Layer 11 of a small transformer language model trained on English Wikipedia (22 layers, counted from 0, width 96).
A neuron adds its activation times its output weights to the MLP's output. To switch it off is to set its activation to zero at one token and run the rest of the model.

Output weights of the MLP neurons that the questions are about. A number n stands for n times 0.012.
n42: 8 10 -4 9 2 5 -11 -10 -2 2 7 -10 -8 -6 10 1 1 -12 -1 7 -3 5 -9 10 7 -3 3 -31 -10 5 3 12 -12 -6 -3 5 11 1 -23 -8 -5 -24 7 6 -7 6 -2 -4 -1 -7 -7 -1 19 4 -8 -10 -16 4 31 -10 12 -9 19 9 5 -5 11 -26 9 -6 4 6 7 13 0 9 -7 10 -17 1 4 4 -14 -20 -5 -7 -21 -3 4 -3 39 -4 11 -9 -11 -11
n68: -1 -29 -2 13 3 -12 6 25 6 -19 -14 -1 -5 6 4 21 -27 9 8 -10 6 -14 6 24 -21 -16 27 -14 -1 1 12 -5 15 -16 10 -3 16 0 -10 1 0 11 -31 -2 4 -7 -46 6 -3 -2 -9 -13 -7 0 -8 -6 10 -4 -23 3 5 -5 6 5 4 -7 17 -14 -8 5 -2 -24 -9 -22 -3 -20 -19 -8 23 -11 10 9 -8 21 18 14 -26 17 13 2 -2 2 5 34 16 -4
n88: 19 4 9 7 -2 6 18 5 2 -30 12 -10 -11 1 -14 5 4 -6 -8 -1 4 5 -11 5 -1 16 -8 22 -14 8 24 17 28 -2 13 4 -10 -9 1 6 -4 -22 -6 -14 -1 1 -7 9 -19 9 -3 0 -7 -15 21 16 19 -23 5 -4 9 10 -12 10 -9 -28 -12 2 12 41 -9 -2 9 1 -20 -20 11 -28 35 -7 3 10 14 -9 -18 -5 36 -16 -13 23 3 -8 -25 -22 -14 6
n150: -13 19 -24 5 -5 4 -3 -10 -23 1 -13 -13 2 -1 6 3 -8 30 6 12 -12 16 -3 -9 0 20 -8 2 14 10 -9 0 7 15 5 -3 6 -10 7 -6 -10 -10 -5 -14 -10 5 -21 24 -5 -5 30 -12 -3 11 -9 -10 -3 -6 9 14 13 -16 -24 2 10 1 -10 -4 -26 -22 13 -6 3 -10 16 11 -9 -4 9 -25 -26 11 -12 -2 -4 10 -8 12 -1 5 -24 -5 5 15 -4 -9
n153: 16 10 6 0 2 3 -14 -10 -16 -7 -14 -13 3 -7 8 4 -7 9 -14 -7 18 -3 22 4 15 -11 13 6 -3 11 3 -10 35 10 12 0 -3 -3 1 6 -5 -11 -7 -27 1 -26 -1 6 -5 21 3 -8 -2 -16 -28 28 -22 33 -5 -6 11 2 -4 4 23 -9 -9 -3 -3 1 7 -6 -17 -21 -16 11 24 -17 14 -3 17 -3 -22 -6 4 0 -2 -4 4 -30 -9 3 -6 -17 1 -4
n171: 0 -9 5 -6 -17 -13 -12 15 -14 10 -26 -16 18 27 0 6 -7 3 -13 19 11 -16 21 29 -3 -19 9 11 5 -9 11 32 -1 -20 12 -27 36 -16 2 -18 -14 8 6 -26 -26 -17 -32 -11 7 0 -18 -19 14 -5 5 22 -5 5 18 1 9 -5 -8 -6 -3 -5 -29 -7 2 11 26 6 -6 -22 -6 4 -16 -21 -6 -22 -9 11 -6 -24 10 -2 -17 1 6 -15 -13 6 -8 13 11 0
n178: 0 1 -6 16 -20 -2 -12 11 10 10 -24 29 -16 -1 -30 5 11 2 -6 8 -20 -18 14 18 22 24 -24 -16 6 -2 6 -4 -9 -13 6 -11 12 2 2 -4 -10 -10 18 -9 15 16 -1 10 11 -19 -1 -2 28 34 18 -91 -11 -2 1 11 -27 2 16 -6 -36 -11 0 16 -10 6 5 -9 -13 2 -8 -10 -25 5 -18 17 18 -3 1 -4 9 17 -20 4 24 -4 -30 -12 -1 13 3 1
n179: -2 -9 -17 1 11 -14 -2 -16 1 12 11 -2 33 14 2 -18 -19 -10 -14 0 -12 13 -9 4 -1 -8 8 14 -1 -11 -9 -17 -1 -16 -2 8 0 -3 9 5 19 5 3 -9 -2 20 -16 2 -24 -13 38 -18 -12 -5 -11 9 -3 17 -5 14 16 -7 -7 -23 1 16 -10 8 14 25 21 -11 12 -28 5 -19 -11 16 -21 12 24 1 1 -23 7 10 -5 -19 3 -2 6 -4 -15 13 -22 8
n187: 9 -4 13 -1 -3 -8 7 18 -19 5 0 13 1 -41 18 -25 -14 12 28 10 7 4 -14 -31 -23 6 7 -6 -11 -26 -3 1 1 7 7 -14 -11 -6 -9 0 -17 3 12 23 -22 -5 9 -12 -10 1 -22 -3 24 -1 -5 -9 -12 3 -16 -7 7 10 -6 -6 -3 -32 13 5 -36 14 4 9 15 -16 -15 9 -5 -3 7 -5 -8 -10 -23 11 -2 3 -17 17 -7 -7 8 -16 -6 39 -7 -24
n191: -9 22 -28 -13 -6 -3 14 0 -4 7 -17 17 -22 -34 0 -11 3 8 -1 -13 -23 24 6 16 12 13 -12 1 -12 -9 -4 2 -6 -8 1 27 9 -11 -12 -5 -18 -9 -12 7 -9 12 -22 -8 6 2 22 10 -12 -10 -15 -2 -3 -1 7 -4 10 0 -4 -6 11 9 -6 4 -3 -13 -6 6 -16 18 12 5 -3 -2 -3 12 -5 7 11 -12 -3 0 -10 -3 5 -3 -10 4 -18 -6 -17 10
n200: 10 -14 -23 7 -7 16 -2 13 -2 20 3 -6 20 -12 -32 17 2 6 -13 -16 11 15 12 3 -5 13 -3 18 -4 -11 5 -15 6 -26 22 -10 1 4 10 17 -20 5 -9 8 1 14 -21 -7 -6 -1 1 -10 -12 -27 8 -16 8 28 -4 -11 -3 -7 16 -7 20 -6 -7 -1 -25 8 25 6 4 -4 15 -7 20 -22 17 -10 -3 12 7 -27 5 -6 6 -15 10 -1 -5 0 -6 -10 -3 25
n227: -2 -24 -13 -15 -18 12 14 -27 9 10 -9 30 4 3 21 -18 -15 0 -4 10 -5 -11 4 15 11 -30 -9 -11 -4 11 -19 9 16 -18 24 -19 -2 6 -17 -10 29 2 14 -18 12 -18 3 14 -8 -16 30 0 10 -12 -2 -12 4 4 -7 -4 9 -13 -4 -9 10 5 5 -7 -13 -4 16 -19 -13 8 21 18 -6 -2 -17 19 -3 5 -12 -25 -6 -7 -8 13 -20 25 -6 -8 13 2 13 14

Each question names a token from some text and the token that comes next. It shows the activations a of the neurons there, in the order above. A number n stands for n times 0.1.

Then comes g, the gradient of the next token's log-probability with respect to the MLP's output, scaled to length 1. A neuron's effect is roughly proportional to its activation times (output weights . g). A number n stands for n times 0.0043.

" about", then " to"
a: -1 -2 4 3 -1 3 -2 0 -1 -5 0 15
g: 15 -3 37 -5 -14 31 -14 10 -9 -15 37 -30 29 -25 -24 13 -48 -24 0 33 -42 -12 -2 -16 -11 2 -15 -1 -70 45 -6 -79 16 -29 28 -23 -4 34 26 23 -14 12 -5 -25 29 -33 -11 -1 -4 -10 12 8 -25 -22 28 -16 -13 5 -45 -12 21 3 -24 16 -6 13 14 -16 -8 4 5 -24 -27 -5 -9 -8 27 11 3 17 0 11 -12 38 13 8 -17 38 -13 18 -10 33 48 39 5 -2
Which neuron, switched off, lowers the next token's probability most? n227

" station", then "'s"
a: 1 -1 -1 8 0 -5 -4 -1 -13 0 1 -3
g: -18 9 15 -18 -11 -12 -6 -8 -13 -19 3 -28 37 -8 19 7 -18 41 -11 -39 43 -14 -8 10 -37 -1 -22 -27 -29 -30 -17 -47 16 39 5 -44 -45 -22 29 -36 6 -28 -58 -1 -43 24 -24 39 26 22 -4 -22 17 23 -15 -20 13 -35 -18 -2 12 29 -12 -20 14 17 43 -31 21 28 1 -38 30 25 -7 26 -4 12 -3 -13 6 15 -21 28 13 -4 -10 16 18 8 -15 -34 -10 -25 -16 9
Which neuron, switched off, raises the next token's probability most? n187

"er", then " ("
a: 0 0 -1 2 0 8 2 1 -4 0 1 1
g: 52 12 -3 -23 19 -1 -31 28 5 19 -49 -13 12 20 0 21 -25 7 -10 23 -31 4 6 -8 25 -3 26 31 -15 -18 34 14 32 12 7 0 35 28 10 22 -6 18 16 7 -24 -30 20 -45 -10 -16 -10 17 11 20 -13 -4 -11 24 5 -30 -25 -2 -47 21 -6 11 -27 25 13 6 83 11 -14 -47 -7 26 18 -13 -47 1 4 -2 -31 -12 27 -13 14 18 -44 -36 -27 -27 -8 -7 38 -5
Which neuron, switched off, lowers the next token's probability most? n171

" j", then "oke"
a: 0 -6 2 1 -2 -1 -1 -2 -4 -1 -5 2
g: 3 3 -59 -19 9 -43 -13 4 14 0 -43 4 30 2 -2 -30 -33 25 -15 -6 -31 4 28 19 -15 -29 8 47 3 -18 3 -15 22 13 -10 42 -39 15 14 -19 50 26 -13 -12 -29 20 4 8 26 -28 16 -6 -24 -55 28 15 -13 28 -37 -25 -9 16 13 -15 -8 -12 -43 6 16 3 -1 -36 -37 -8 -23 5 3 -26 -46 -19 34 8 10 -9 -14 -30 -27 25 -31 -5 -2 -12 -18 -11 -34 -35
Which neuron, switched off, raises the next token's probability most? n179

"O", then "Q"
a: 1 0 0 10 2 0 5 3 -4 -1 3 0
g: -12 6 27 -24 32 3 27 12 46 36 14 -18 -4 7 -4 24 -24 -11 28 -39 10 -47 -7 -11 17 10 -24 -24 15 10 -1 -4 -12 -14 -22 39 32 -14 -4 0 -12 29 -43 8 -10 39 23 -21 15 -10 6 79 5 -13 -15 -24 32 -28 -3 -24 4 17 11 -14 -2 -30 31 24 15 2 -41 -33 30 30 -31 -13 8 23 -18 3 -16 -4 -9 -7 -26 -5 -1 -62 -9 -14 19 -21 30 0 -44 32
Which neuron, switched off, raises the next token's probability most? n150

" out", then " and"
a: 1 -2 -27 1 2 2 -3 1 -2 1 3 -1
g: 36 4 27 2 9 2 18 -11 -19 -24 1 16 -9 -7 -3 -16 26 -19 -2 7 22 0 -20 27 3 12 22 -25 -19 42 -22 65 -21 -8 41 -6 -11 36 34 4 -26 0 -25 40 -9 2 -33 -24 -41 39 28 -22 -50 11 18 24 20 36 -26 -27 21 -20 16 -23 -1 19 15 24 39 29 -30 29 -18 -12 -25 28 9 -21 9 48 46 3 6 -39 18 23 9 -32 -7 -14 3 21 -2 -18 13 -6
Which neuron, switched off, raises the next token's probability most? n88

" her", then " own"
a: 0 0 1 -1 9 1 -1 -2 -1 1 0 -1
g: -32 -5 23 17 8 -7 -11 -16 -8 -5 3 -4 17 -9 -26 -13 21 21 29 -44 30 -30 7 -5 1 -29 18 5 43 -6 -16 8 6 22 0 4 -28 -46 -22 -11 5 19 -12 1 -1 32 -12 5 -20 -16 4 -41 11 -12 30 12 20 -50 -51 25 -74 -17 27 28 -47 -15 -13 5 -7 -30 -12 12 -6 15 17 3 -24 25 -11 -5 38 -30 42 -29 3 14 26 -49 16 -16 -31 10 -52 10 13 -12
Which neuron, switched off, raises the next token's probability most? n153

" s", then "aying"
a: -1 -3 0 0 -15 1 4 0 -2 0 0 0
g: -36 -1 -26 42 -3 -5 -25 8 0 -37 65 5 4 -22 -53 -19 5 -13 39 5 21 20 -3 -7 20 10 -26 15 16 1 -49 -35 13 -1 9 5 -19 -18 -43 7 -2 -20 -15 4 16 35 -3 -38 16 11 15 10 22 -28 -4 -12 28 34 -9 -1 -41 -5 -29 39 16 -30 32 -25 -19 30 -13 -34 17 26 41 -14 -36 -15 -27 -14 7 -29 8 25 -23 -3 3 12 29 -15 9 15 -23 35 41 7
Which neuron, switched off, lowers the next token's probability most? n153

" call", then " sign"
a: 2 1 1 0 3 2 2 -5 -12 0 4 4
g: 9 17 3 8 -8 46 27 -16 20 -10 -14 23 -6 0 16 -23 -4 5 1 31 22 -18 24 21 -6 3 8 -18 -37 -23 30 -6 -18 -22 -33 8 22 -49 -65 -36 -59 -47 -21 8 5 4 -21 -7 -14 -29 -25 11 -37 2 -17 12 -5 -12 18 -29 28 -32 15 25 -17 9 38 4 21 22 -14 10 -2 -28 -35 16 -16 17 28 -21 12 29 -16 26 27 21 -17 -42 35 3 27 48 25 9 3 -21
Which neuron, switched off, lowers the next token's probability most? n42

"”", then " They"
a: 6 -4 2 4 2 2 -1 1 -1 -3 3 2
g: -3 -21 24 33 10 8 -16 8 34 55 -20 -26 1 -40 -42 20 33 -15 -48 -1 1 9 52 3 38 -25 -7 19 23 -28 -21 -9 -21 -16 16 11 -32 -2 7 -29 -5 21 -11 20 30 7 -3 30 -46 -2 -43 -3 -3 -37 40 -14 -4 -9 -26 6 -51 1 -37 14 28 -8 2 0 5 -15 9 -33 -26 3 -14 -41 -18 43 -15 -3 18 -1 6 12 -14 -15 -29 -46 0 8 -4 30 9 -1 0 40
Which neuron, switched off, raises the next token's probability most? n150

"or", then "ance"
a: 4 0 -16 -5 5 1 -3 -4 3 -2 3 0
g: 28 1 -1 30 -12 -49 27 -23 41 2 -4 43 -42 -52 7 0 -15 -13 13 -57 25 -1 13 -26 2 5 -3 12 28 -26 31 -7 -6 13 -26 -1 13 0 6 35 -13 -22 -43 -7 3 -8 -23 6 17 22 32 11 11 -46 -10 -30 -3 35 -16 28 10 -7 -9 -16 -20 -11 -10 0 0 -13 31 19 -26 4 10 -21 -36 25 7 -2 -35 4 27 18 -27 24 51 -2 -38 36 38 -22 -37 15 -40 -5
Which neuron, switched off, raises the next token's probability most? n88

" parts", then " from"
a: 0 -3 11 0 0 12 -3 3 -3 1 3 -3
g: -7 -11 23 -11 -20 -10 0 2 -20 -64 -24 5 -24 3 42 -23 18 11 -16 31 -17 -7 -7 -51 5 4 -12 -18 -33 10 -42 7 -9 6 31 26 -12 21 -7 16 -39 -46 -4 13 -52 3 11 9 -41 11 55 12 -16 -9 9 15 10 -7 -7 -54 28 -12 -26 1 13 37 2 1 23 -8 32 -14 26 -18 -10 0 -9 -36 9 35 -22 15 22 -5 16 -34 39 2 7 -3 -13 -27 13 -26 56 -24
Which neuron, switched off, raises the next token's probability most? n171

" from", then " among"
a: 2 -4 2 -2 -17 6 -1 1 -2 0 -4 0
g: 8 5 -29 4 -10 -11 3 34 22 -53 -27 -43 -24 -28 -2 13 -26 -14 -1 5 -18 -7 9 -51 -32 23 7 -7 -63 -8 47 -4 11 2 48 -6 15 5 9 31 -19 54 26 -38 -5 -18 -43 -21 31 -27 34 -4 -16 3 -8 8 -5 -4 33 39 -19 21 -37 0 30 -7 -11 -11 1 -19 -32 6 -18 -4 -17 -10 -3 -21 -4 -19 18 -28 -12 -28 -9 7 -36 34 -21 53 7 17 -10 -8 0 -4
Which neuron, switched off, raises the next token's probability most? n153